Layer 4 of a small transformer language model trained on English Wikipedia (12 layers, counted from 0, width 96).
Take only the direct path to the model's output, skipping the later layers: a vector added to the residual stream pushes a token's score in proportion to its dot product with that token's output vector.

Output vectors of the tokens that the questions are about. A number n stands for (n - 500) times 0.003.
"==\n": 342,396,543,672,476,429,354,597,373,623,606,490,450,625,508,523,666,439,417,683,460,660,531,550,563,207,557,618,513,744,530,472,684,503,443,681,561,432,448,574,736,490,721,530,549,664,716,402,333,665,598,653,447,416,348,541,441,304,506,441,612,376,562,446,707,254,404,493,474,484,339,442,646,580,450,529,565,403,517,615,423,533,394,514,487,414,308,474,601,457,388,388,473,367,769,300
"ine": 423,469,640,334,607,539,491,683,591,444,485,606,472,637,509,466,483,386,466,731,407,430,567,377,619,449,517,538,393,476,503,226,567,489,449,481,431,425,535,546,316,463,336,582,555,658,516,468,667,581,557,513,593,466,429,632,667,584,582,275,590,503,569,509,595,503,348,560,475,447,595,409,569,444,530,638,500,374,596,699,569,388,500,372,621,450,413,474,559,455,284,405,381,464,530,370
"er": 408,596,420,545,553,736,403,337,504,404,498,527,538,354,494,571,477,552,397,459,495,478,357,556,689,323,434,510,480,481,449,470,748,581,498,553,376,491,491,676,413,372,507,487,681,700,397,387,392,589,428,383,475,543,584,417,597,483,546,351,382,441,498,497,585,352,536,535,553,550,655,456,446,396,389,484,411,397,461,427,415,560,554,500,551,503,569,615,416,540,503,426,532,520,381,524
"ue": 508,503,508,391,644,527,616,714,562,744,375,418,420,685,510,471,549,309,331,516,694,563,298,506,614,191,545,580,455,661,571,286,556,586,534,405,496,478,482,540,581,391,500,465,465,658,687,613,564,588,424,521,255,495,428,664,457,500,611,408,408,500,509,269,527,364,389,449,135,672,611,561,582,550,383,566,473,370,421,449,530,548,326,500,494,420,546,525,451,639,485,619,514,489,332,459
"---": 524,178,692,472,490,178,480,594,389,713,478,408,329,704,497,430,519,465,356,868,324,839,219,307,648,36,646,392,518,634,612,367,935,504,513,664,198,540,291,496,636,700,508,649,538,596,720,504,650,792,535,500,418,551,483,754,508,413,449,238,727,596,570,335,746,319,531,288,294,417,510,476,838,528,690,768,636,257,167,426,167,385,233,233,629,279,357,336,438,782,365,544,500,356,676,28
"D": 463,542,560,527,361,546,434,605,477,526,545,448,479,611,509,371,397,471,379,576,507,437,541,288,580,504,685,360,610,750,536,490,557,502,371,500,527,566,440,459,436,411,467,539,427,498,609,647,553,759,426,545,579,529,465,505,586,457,597,354,606,484,575,544,552,435,567,544,409,454,474,372,576,565,606,450,535,518,566,491,517,423,477,553,560,511,397,497,553,726,407,483,537,370,579,408
"th": 629,378,546,533,321,335,585,739,505,645,374,532,532,668,627,406,480,345,594,589,327,680,279,428,553,532,480,491,628,452,399,356,536,431,710,444,627,514,329,587,434,439,514,516,447,557,165,435,340,424,725,419,543,448,424,537,402,430,597,323,484,452,616,472,597,469,450,503,625,159,681,638,611,430,486,532,536,512,424,482,328,436,565,447,660,412,461,515,515,519,437,475,494,526,435,433
"ing": 459,465,506,512,503,451,390,782,525,343,373,567,479,388,562,535,533,465,378,439,449,497,411,473,583,447,451,539,188,457,383,566,625,573,477,430,374,472,607,583,779,584,439,619,425,536,389,438,608,699,423,548,502,419,544,525,345,578,453,414,535,546,508,468,461,355,464,506,611,430,655,547,701,381,465,456,407,376,475,393,635,661,558,685,547,519,556,451,536,570,507,514,464,531,491,354
"n": 484,393,413,458,391,506,548,674,621,694,449,565,533,403,637,525,430,595,557,339,402,605,410,608,684,549,732,452,505,576,415,471,500,468,617,476,577,665,392,615,618,473,561,615,487,463,440,375,609,454,516,356,493,649,490,478,527,532,502,376,500,454,410,473,434,460,537,546,367,546,450,448,664,583,400,461,447,528,365,628,607,552,573,582,344,393,521,285,448,417,523,361,593,560,391,457
"ate": 560,543,601,542,590,520,399,606,523,621,365,455,597,493,502,559,277,510,706,469,414,492,415,574,422,520,618,301,463,487,494,330,485,669,430,521,568,377,583,448,582,482,609,460,655,529,530,518,465,480,412,600,361,375,550,654,594,473,629,386,454,454,723,500,570,534,281,467,330,656,473,382,636,359,625,533,470,344,540,575,440,701,268,311,547,496,443,423,497,580,441,383,660,465,477,359
"\n": 606,452,433,575,481,506,486,453,599,407,451,592,506,531,515,476,614,413,521,392,490,519,459,539,441,492,560,513,544,547,523,492,562,494,671,391,433,473,465,323,533,617,583,425,510,784,546,604,384,456,638,423,607,610,514,535,419,462,639,496,699,466,402,458,615,336,398,354,529,585,427,489,526,518,464,463,630,477,639,593,494,410,249,582,574,417,605,450,624,459,462,410,540,458,604,463
"ies": 513,395,336,446,570,319,320,604,338,679,517,488,464,482,598,439,689,533,533,485,391,470,520,503,593,356,663,415,361,500,664,590,567,490,471,509,537,404,585,427,326,373,744,667,561,588,604,578,673,476,633,638,503,577,462,531,568,695,373,367,624,594,580,425,456,485,494,622,524,443,625,460,578,484,497,543,519,210,540,469,489,271,506,405,601,388,467,434,538,504,416,531,661,524,618,332
"Q": 541,464,673,625,334,544,484,498,463,495,573,550,503,620,564,379,564,463,423,642,603,542,440,405,616,378,758,426,466,667,657,469,546,563,429,546,403,642,424,444,567,483,479,454,657,485,487,546,507,547,466,547,559,541,454,456,593,471,612,460,543,484,495,492,546,573,553,485,431,464,432,454,473,448,588,544,432,414,522,439,442,517,423,444,610,497,408,596,569,660,270,562,439,320,495,427

Output weights of attention head 2. The head adds the sum of these rows, row i times number i of z. A number n stands for (n - 500) times 0.0019.
o0: 467,454,495,484,691,354,585,664,595,460,490,620,595,483,345,578,608,461,311,382,400,559,614,827,572,534,495,577,487,393,632,335,375,542,561,458,480,353,545,325,452,364,483,652,607,491,444,512,436,578,560,424,530,703,528,427,473,456,406,655,392,616,564,471,551,401,446,492,519,459,661,385,707,424,648,484,492,653,801,329,388,390,576,425,566,588,457,435,571,461,341,518,465,537,429,499
o1: 628,504,506,626,734,499,362,617,732,477,618,642,619,619,623,595,637,605,634,689,604,686,440,708,449,646,435,472,591,340,354,580,488,643,527,593,508,392,555,621,621,648,583,534,582,431,489,498,490,599,498,656,521,787,398,394,526,587,465,440,208,513,621,634,521,489,470,392,393,521,352,583,418,454,538,456,519,733,447,669,478,718,432,418,661,458,434,483,487,482,624,504,550,430,459,570
o2: 537,405,433,577,589,555,407,557,526,655,620,470,441,576,303,546,456,283,387,506,567,471,581,515,570,444,372,442,528,554,546,398,479,365,339,498,450,507,658,363,700,201,455,536,342,622,429,603,631,602,525,529,522,579,349,563,459,451,544,579,711,645,321,623,682,649,450,656,444,472,386,572,569,356,566,353,408,367,177,481,692,609,518,400,477,388,599,390,435,459,532,459,614,606,531,489
o3: 382,312,615,411,423,543,503,511,459,260,643,508,554,597,339,590,539,294,467,515,606,496,590,586,488,490,682,554,488,526,425,637,537,489,585,380,615,689,427,523,545,636,534,313,538,487,420,572,499,655,656,387,536,535,375,473,679,404,665,574,481,547,573,329,342,382,611,560,575,475,573,403,359,628,359,626,449,458,368,528,397,497,509,665,515,414,558,379,576,542,651,356,488,568,449,519
o4: 614,512,491,333,397,507,487,396,526,439,440,450,397,440,621,441,741,494,333,430,631,402,451,441,427,450,554,548,285,504,508,421,599,440,370,369,528,425,508,327,540,678,400,361,448,595,579,718,461,310,910,380,343,570,598,577,648,601,527,275,405,444,381,468,338,512,341,434,320,543,632,443,497,437,446,472,511,252,458,546,650,422,330,282,490,580,580,324,469,458,469,474,297,475,439,664
o5: 547,441,516,587,451,597,436,353,338,242,429,477,422,543,634,508,513,424,494,626,387,508,508,588,445,338,463,451,480,510,392,630,465,452,596,471,413,395,485,519,344,650,280,307,671,477,572,543,471,524,553,507,446,571,502,823,475,459,419,387,523,804,462,474,445,535,549,421,631,309,652,516,414,584,510,524,426,336,339,435,418,519,561,634,484,435,604,655,666,448,439,532,472,421,298,703
o6: 462,656,528,589,467,493,593,414,395,644,417,772,488,512,613,382,544,452,463,617,506,571,556,462,580,374,593,541,555,409,488,549,605,516,398,547,562,654,528,431,658,519,403,378,498,519,491,199,673,300,686,327,439,409,505,403,433,748,504,551,681,721,741,423,435,333,700,599,579,264,654,472,424,543,393,563,469,543,595,662,344,608,395,642,572,569,570,497,362,610,707,518,409,636,565,348
o7: 427,533,600,486,459,415,779,546,476,582,616,368,576,498,325,504,523,541,592,479,595,573,498,489,520,546,503,480,762,569,492,454,615,423,626,523,246,498,553,530,449,537,501,174,589,386,430,478,394,646,505,494,436,494,543,584,331,392,559,451,498,590,475,592,616,443,488,561,455,689,540,701,494,595,418,443,603,620,315,501,575,607,360,601,478,456,481,590,493,465,531,596,411,738,487,500
o8: 522,776,494,557,342,409,569,152,439,572,563,526,531,598,428,646,493,453,479,477,532,555,395,603,153,650,429,291,485,555,468,517,591,550,574,459,380,582,545,441,499,524,553,583,484,407,547,451,508,589,553,307,654,414,514,548,559,506,612,426,522,637,317,507,473,500,511,450,523,346,394,399,596,336,692,404,363,550,538,524,560,559,561,549,595,373,582,350,556,631,583,505,548,683,536,450
o9: 488,530,577,533,374,545,331,388,328,365,508,554,414,463,486,455,637,548,414,310,267,743,632,380,750,590,625,673,671,590,429,558,562,577,593,510,654,521,663,529,392,503,462,521,657,507,609,540,682,435,611,608,433,508,430,537,604,428,498,572,538,629,398,259,466,561,459,458,380,509,369,525,290,413,512,521,401,577,699,466,488,501,611,456,410,379,512,470,519,403,687,510,464,578,634,535
o10: 372,421,498,465,450,467,578,451,534,551,591,626,347,472,525,491,767,334,604,469,615,558,507,485,505,399,368,551,382,758,643,505,432,643,285,427,544,385,464,456,492,402,501,627,294,441,539,414,411,532,450,481,461,278,379,573,587,542,333,499,620,649,523,414,419,361,401,227,590,422,324,627,653,469,401,451,347,463,255,598,425,450,571,387,460,549,377,592,636,522,458,568,706,596,532,394
o11: 643,484,378,313,450,528,566,553,560,461,364,521,481,384,472,555,249,528,434,644,577,653,570,392,522,450,549,503,37,596,604,578,380,660,616,446,451,532,308,330,434,434,518,508,490,506,557,539,248,629,384,306,494,604,356,666,512,492,411,440,522,472,390,507,421,503,578,727,479,384,391,433,524,599,442,367,637,402,385,411,579,522,529,410,486,770,422,467,389,331,435,666,404,411,468,570
o12: 349,480,506,551,393,468,465,367,597,541,628,543,408,392,508,627,463,515,499,349,468,576,468,473,519,334,433,538,285,591,517,444,743,376,530,431,465,428,526,586,530,487,604,568,438,443,574,504,179,329,498,395,394,542,546,443,525,345,372,379,354,356,528,496,596,495,368,419,354,596,572,583,641,502,611,348,607,462,462,597,431,451,514,669,303,499,733,393,506,596,594,370,455,577,535,739
o13: 437,565,523,237,428,650,698,251,440,502,503,636,528,525,660,473,240,607,608,546,457,635,387,388,650,644,471,399,420,419,540,557,383,517,541,344,653,458,526,395,549,420,520,515,656,367,625,612,504,335,687,479,495,540,415,595,451,486,544,470,456,471,468,633,439,389,657,635,443,706,499,517,411,330,401,481,749,598,516,414,346,498,647,577,510,614,258,356,687,392,606,559,354,503,504,595
o14: 433,267,580,602,399,517,544,518,498,561,352,297,539,466,502,426,636,563,419,543,550,608,540,381,275,422,445,418,375,587,507,501,425,391,636,545,421,331,398,522,463,548,533,336,369,480,471,608,627,568,671,407,591,561,677,424,583,581,602,379,597,428,594,440,486,494,656,632,478,338,409,527,636,628,364,552,449,649,330,428,642,635,507,520,430,644,660,462,543,627,224,548,483,368,626,454
o15: 544,463,445,395,572,540,579,528,368,632,361,558,388,508,228,502,605,546,536,441,485,690,528,500,390,452,575,733,641,547,475,496,397,491,657,677,440,513,279,601,521,555,599,509,453,459,488,455,467,574,480,530,404,451,507,525,565,583,432,471,517,512,480,538,441,347,595,637,333,498,574,525,651,645,482,512,561,262,422,595,395,441,528,424,468,457,531,522,605,635,352,471,397,556,428,550
o16: 591,522,274,312,714,733,358,313,598,337,346,436,516,509,608,222,428,355,557,467,500,478,545,502,496,579,451,457,477,500,358,392,416,474,604,435,560,435,617,528,531,425,702,544,349,424,389,563,404,343,447,374,244,351,418,568,523,503,690,566,627,519,385,409,508,522,483,585,537,318,590,368,358,411,501,439,450,624,588,639,531,623,622,638,515,418,459,512,470,478,656,501,635,439,580,465
o17: 384,462,399,463,407,417,562,309,272,551,669,467,534,539,505,611,548,385,432,495,609,521,378,782,382,408,685,496,741,463,574,268,542,639,561,635,680,380,542,410,492,332,700,326,688,576,636,594,393,572,467,400,506,419,362,480,561,296,617,414,621,665,689,385,298,567,405,490,438,582,178,657,499,342,610,456,763,515,547,368,523,601,496,607,339,543,372,522,465,527,338,357,544,367,574,447
o18: 243,443,529,728,411,440,561,495,268,614,581,262,558,634,343,565,639,479,335,581,457,536,393,436,322,446,645,633,490,544,546,626,452,453,447,588,392,582,367,466,529,519,624,465,496,434,432,555,530,426,525,504,526,417,506,374,378,484,460,633,598,595,448,368,365,517,505,305,544,341,525,298,363,524,414,476,515,649,648,399,409,700,559,607,376,416,343,450,514,604,396,423,372,448,539,671
o19: 305,456,497,646,520,429,368,382,419,660,529,601,631,552,579,334,480,427,650,399,374,496,582,564,552,373,458,605,394,646,460,476,530,595,644,444,703,511,644,687,486,460,624,469,452,507,576,492,590,536,530,543,379,403,429,519,529,227,420,504,287,425,344,473,454,498,484,689,509,396,469,637,746,560,493,531,188,569,498,527,585,694,466,500,633,551,382,510,342,460,662,614,649,600,641,650
o20: 436,509,698,393,570,441,462,489,442,619,510,431,460,575,454,515,609,642,576,507,293,294,661,475,419,350,308,569,386,562,463,541,242,476,518,434,563,523,434,393,499,479,409,389,498,535,397,568,319,547,364,533,266,383,330,521,569,494,433,318,725,484,396,660,603,431,434,303,511,395,508,684,468,500,435,540,540,392,791,650,570,344,597,786,703,531,542,397,457,453,542,432,584,396,555,445
o21: 589,292,660,695,620,516,408,582,461,355,376,594,440,641,308,453,581,247,391,578,491,529,367,524,642,665,324,689,434,494,506,476,566,332,389,689,284,527,547,594,662,365,538,529,587,470,456,427,486,589,459,312,604,514,189,411,534,424,302,647,465,524,446,642,535,390,555,505,415,459,492,534,475,548,383,513,390,472,760,538,405,466,594,555,506,514,419,580,479,462,457,654,361,656,465,563
o22: 445,503,290,525,359,485,437,556,469,260,653,407,569,525,545,523,559,577,613,411,429,560,621,514,434,497,357,605,507,450,510,242,470,605,762,662,464,588,580,553,466,593,515,214,567,527,422,285,360,450,522,590,453,339,458,392,569,362,499,333,642,434,363,471,614,524,495,586,713,582,422,442,621,613,368,458,446,423,513,425,429,501,360,469,512,519,444,610,412,567,465,414,483,649,639,298
o23: 568,461,433,605,467,734,462,589,540,601,596,426,495,439,517,465,527,640,521,478,667,645,439,505,448,624,357,558,489,493,457,376,641,632,308,467,595,547,553,400,496,540,428,673,454,426,329,522,461,514,514,316,365,547,479,508,652,691,472,510,375,763,360,537,489,669,419,257,526,604,376,603,261,594,442,515,614,619,432,554,428,596,383,511,579,726,625,473,332,444,607,612,370,686,383,577
o24: 556,449,401,566,575,448,506,461,611,476,717,423,851,400,534,332,665,605,495,663,165,666,603,412,584,579,332,406,538,482,632,557,383,454,476,508,483,480,480,473,604,662,695,563,298,606,544,548,343,274,547,482,448,466,333,603,612,469,552,534,395,539,390,488,326,495,391,395,369,353,477,573,504,406,504,783,476,370,695,514,211,524,544,506,433,577,447,458,480,576,568,521,608,490,461,318
o25: 699,499,468,543,668,431,465,457,493,242,384,489,691,564,418,446,272,602,436,410,582,268,512,593,434,318,539,655,537,503,445,558,559,438,424,525,452,522,601,378,545,388,625,456,557,524,637,538,442,722,512,456,333,477,447,516,377,383,549,418,522,328,399,471,281,493,509,293,478,417,366,467,515,375,552,432,481,548,390,489,458,515,378,464,421,569,446,381,396,567,513,636,469,721,569,481
o26: 474,568,697,473,687,507,384,425,263,577,404,503,494,351,473,592,469,300,541,443,538,413,612,528,517,536,522,468,593,637,580,499,571,729,487,504,471,607,321,560,504,615,426,449,549,418,480,520,431,354,653,385,537,575,462,520,412,559,509,325,492,587,471,452,458,441,498,301,599,553,429,369,421,520,399,513,548,598,478,615,559,495,556,527,554,533,492,353,486,327,604,478,581,513,464,505
o27: 495,489,665,598,354,628,454,564,443,639,450,440,486,459,423,603,497,644,497,531,554,529,494,601,433,444,635,511,503,659,528,561,598,343,549,456,561,449,603,625,757,624,300,601,486,720,636,621,651,458,511,616,620,329,578,662,427,567,532,453,459,422,611,589,612,493,350,540,450,481,354,662,489,530,610,357,557,397,425,384,517,542,514,602,652,515,517,636,446,777,479,398,473,752,474,488
o28: 558,499,478,531,490,422,321,311,589,479,758,449,484,519,476,475,431,467,525,429,384,480,382,435,599,685,480,541,556,528,630,536,605,549,677,609,503,432,439,643,389,448,438,493,445,553,488,519,735,708,606,541,537,447,491,349,393,569,462,408,539,500,568,353,498,581,564,535,426,631,405,406,597,412,570,377,518,577,655,577,471,447,773,659,421,377,393,751,480,553,572,495,599,297,524,444
o29: 383,506,540,414,539,513,447,382,360,637,506,484,561,374,506,529,582,567,507,497,428,478,662,307,382,388,468,571,534,280,612,515,513,577,563,543,577,296,424,708,416,364,397,535,604,421,619,608,367,443,543,659,395,509,490,541,527,419,452,453,445,316,531,368,536,321,369,404,634,435,490,303,550,392,590,584,467,690,553,385,545,462,424,492,396,644,442,418,382,650,506,483,487,554,440,483
o30: 578,673,524,525,675,481,515,339,447,415,658,389,531,499,194,460,578,533,531,569,314,714,515,432,558,563,601,495,664,430,601,344,515,393,543,550,529,552,467,397,699,486,532,367,679,533,567,579,446,402,512,336,588,413,569,620,625,312,382,500,500,550,525,363,487,474,463,566,413,477,289,526,263,454,350,391,419,464,562,426,649,594,360,628,421,298,329,488,579,196,316,298,609,466,529,558
o31: 760,550,562,618,461,259,491,566,368,288,357,453,626,573,418,423,511,538,583,632,269,508,513,489,501,601,682,581,492,532,423,459,408,581,405,584,323,291,403,637,528,434,583,456,420,494,534,637,499,494,530,510,490,516,530,847,444,538,384,375,473,481,497,487,482,567,467,420,512,424,573,538,661,536,482,475,500,530,534,382,412,444,510,435,451,595,443,323,734,625,566,508,405,426,517,493

Each question shows a token from some text and the vector z that the head gathered there. A number n stands for (n - 500) times 0.0079.

"ing": 501,483,436,530,490,504,530,536,467,459,406,536,463,478,559,488,479,521,546,457,405,453,522,483,491,462,428,477,507,434,518,467
Which of these tokens does it push up most? "Q"

"at": 488,455,488,408,504,371,584,590,401,452,507,409,484,469,530,582,417,424,488,526,616,523,479,409,556,454,475,531,468,607,525,563
Pushed down most: "er"

"in": 614,352,850,180,332,284,296,276,546,505,684,321,485,337,665,558,777,647,438,633,579,230,321,373,689,505,265,726,754,850,517,516
Pushed down most: "er"

"ed": 466,458,485,426,473,458,374,500,553,567,401,467,468,498,591,488,604,506,476,540,476,528,522,493,519,579,484,459,565,521,623,420
Pushed down most: "---"

"ate": 472,462,560,575,577,512,486,414,478,539,473,478,515,525,497,567,514,466,560,448,620,508,523,556,644,452,542,460,525,503,509,563
Which of these tokens does it push up most? "ies"

"3": 521,507,485,589,474,537,578,576,479,558,455,550,492,411,604,572,524,508,510,511,490,553,585,476,587,525,566,451,497,518,588,555
Pushed down most: "ate"

"ec": 473,530,469,462,584,644,482,478,350,325,321,548,458,433,687,643,551,278,492,397,470,503,488,429,476,405,424,579,597,439,339,501
Which of these tokens does it push up most? "ing"

" T": 497,485,564,467,501,499,535,594,492,539,369,554,485,478,626,469,536,506,574,428,394,542,487,466,444,590,456,440,382,439,589,520
Which of these tokens does it push up most? "Q"

"ion": 379,484,482,512,458,421,484,353,490,471,509,515,495,524,584,434,506,533,533,653,545,509,382,472,407,471,578,572,546,547,531,469
Which of these tokens does it push up most? "D"

"ation": 478,550,525,469,459,488,482,573,562,557,430,500,535,518,506,480,540,529,461,569,466,524,570,534,482,514,515,535,579,494,562,455
Which of these tokens does it push up most? "er"

"ur": 386,596,629,493,462,545,641,422,662,572,499,301,422,388,331,390,438,561,508,518,438,492,507,616,336,524,630,775,484,514,443,471
Pushed down most: "th"

" to": 472,442,366,464,481,594,499,497,518,436,380,377,548,480,569,498,464,597,450,527,360,449,520,481,426,448,331,507,491,574,563,517
Which three tokens does it push up most, strongest first? "er", "ate", "---"

"ic": 570,651,562,557,497,581,465,468,548,555,228,376,387,379,536,423,565,616,553,455,577,665,522,496,566,449,605,534,568,379,629,636
Pushed down most: "ue"

" S": 511,500,566,547,452,487,488,556,560,560,389,459,504,476,516,462,518,566,573,455,440,562,453,530,483,439,476,587,525,398,563,484
Which of these tokens does it push up most? "Q"

"ct": 351,446,459,372,509,499,432,525,582,437,596,342,481,463,542,431,538,551,568,528,514,393,659,422,432,393,436,582,628,482,587,575
Which of these tokens does it push up most? "==\n"

"is": 565,368,375,446,562,475,521,433,408,657,486,411,432,649,537,483,588,499,498,413,480,505,464,410,496,440,500,553,373,637,402,644
Which three tokens does it push up most, strongest first? "ies", "ine", "th"

"am": 382,540,617,363,462,493,462,597,475,290,615,229,554,261,630,576,284,554,426,585,560,471,387,338,439,648,573,676,522,492,423,428
Which three tokens does it push up most, strongest first? "---", "==\n", "ue"

" v": 568,476,540,521,435,564,453,435,439,442,490,513,478,459,555,530,522,586,441,490,552,457,537,505,483,424,383,491,606,504,421,443
Which of these tokens does it push up most? "ies"

" c": 481,542,515,503,413,517,540,479,596,521,496,492,527,497,486,434,563,569,575,473,468,514,491,566,503,502,480,542,533,447,522,459
Pushed down most: "ine"

"it": 448,480,519,520,515,431,449,460,539,543,435,480,488,491,567,438,526,533,529,507,489,513,488,498,475,531,533,483,566,534,573,429
Which of these tokens does it push up most? "D"

"im": 613,527,473,536,545,443,514,471,649,498,448,410,581,624,562,467,476,674,582,328,487,659,499,482,604,478,480,456,599,386,489,536
Which of these tokens does it push up most? "\n"

" pro": 555,554,520,537,323,471,565,527,662,539,587,466,379,581,478,650,467,520,547,541,687,582,389,422,449,552,474,570,674,567,513,478
Which three tokens does it push up most, strongest first? "==\n", "D", "---"

"an": 643,448,608,486,661,564,465,526,495,463,559,420,367,478,484,584,415,553,493,398,514,670,579,449,670,436,569,486,466,428,603,678
Which of these tokens does it push up most? "---"

"al": 460,440,443,438,461,573,549,409,486,407,482,595,466,370,486,461,630,488,529,502,529,448,542,424,599,395,388,503,590,475,523,463
Which of these tokens does it push up most? "ies"

" n": 573,494,548,578,368,438,321,585,477,521,521,505,533,478,536,515,461,440,540,480,426,624,658,470,502,413,449,502,649,502,544,501
Which of these tokens does it push up most? "==\n"

" and": 514,434,496,518,461,449,531,549,463,478,493,514,454,496,506,492,493,431,534,562,509,498,547,474,411,513,513,512,504,469,511,483
Which of these tokens does it push up most? "ing"

"k": 510,459,326,574,452,543,584,625,514,458,471,462,493,489,447,520,434,505,478,540,520,468,562,502,449,565,501,499,485,457,479,502
Pushed down most: "ies"

"ent": 512,519,533,550,472,575,595,492,486,580,404,333,504,420,539,527,550,475,461,429,433,477,492,465,314,492,561,498,555,520,437,454
Which two tokens does it push up most, strongest first? "er", "ing"

" of": 424,505,535,485,422,567,531,481,509,518,527,469,479,456,517,532,498,500,517,663,627,444,508,442,472,489,511,482,588,470,535,521
Which of these tokens does it push up most? "==\n"

" f": 693,564,319,440,423,585,501,517,478,553,524,402,589,575,516,478,632,533,531,436,448,487,475,437,511,544,493,488,406,513,426,624
Which three tokens does it push up most, strongest first? "th", "ate", "\n"

"uc": 328,497,529,400,583,617,407,575,687,642,418,414,413,400,593,443,607,743,504,723,382,561,634,434,573,727,370,586,531,579,787,616
Which of these tokens does it push up most? "==\n"

"a": 474,415,488,503,474,569,557,479,539,407,478,564,501,430,473,537,556,429,465,482,506,412,564,516,602,464,447,535,366,467,520,488
Which three tokens does it push up most, strongest first? "th", "ing", "---"

"em": 340,530,665,622,325,447,354,384,590,537,657,405,509,456,506,506,685,763,414,474,535,598,478,549,414,490,516,479,728,401,551,513
Which two tokens does it push up most, strongest first? "==\n", "D"

" con": 354,390,527,493,390,432,553,575,599,526,515,545,423,541,542,524,556,556,483,626,509,457,468,502,465,475,457,540,618,459,489,452
Which two tokens does it push up most, strongest first? "D", "n"

"e": 541,527,525,574,433,420,599,463,499,420,623,541,623,452,483,524,500,350,457,505,528,592,575,556,543,482,518,526,551,447,472,393
Pushed down most: "ate"

" m": 468,508,565,538,421,529,532,448,498,534,470,397,519,484,554,502,549,506,468,441,449,512,500,543,473,445,548,536,567,484,540,512
Pushed down most: "ue"

"s": 458,493,481,446,439,530,504,542,550,551,431,494,479,512,569,461,513,532,567,431,384,506,424,518,425,404,457,546,526,448,585,484
Which three tokens does it push up most, strongest first? "Q", "D", "n"

" was": 599,462,349,529,391,636,496,532,652,678,370,439,506,709,430,426,581,502,414,392,485,531,457,518,453,502,451,453,544,536,479,463
Which of these tokens does it push up most? "er"

" G": 531,426,488,512,529,515,464,495,492,611,348,449,564,510,456,559,518,482,485,497,426,498,405,467,459,432,467,567,465,454,592,487
Which of these tokens does it push up most? "n"

"if": 473,369,581,571,561,394,405,364,608,385,454,620,605,505,642,539,483,508,543,479,484,488,530,523,493,474,559,372,493,477,409,478
Which of these tokens does it push up most? "n"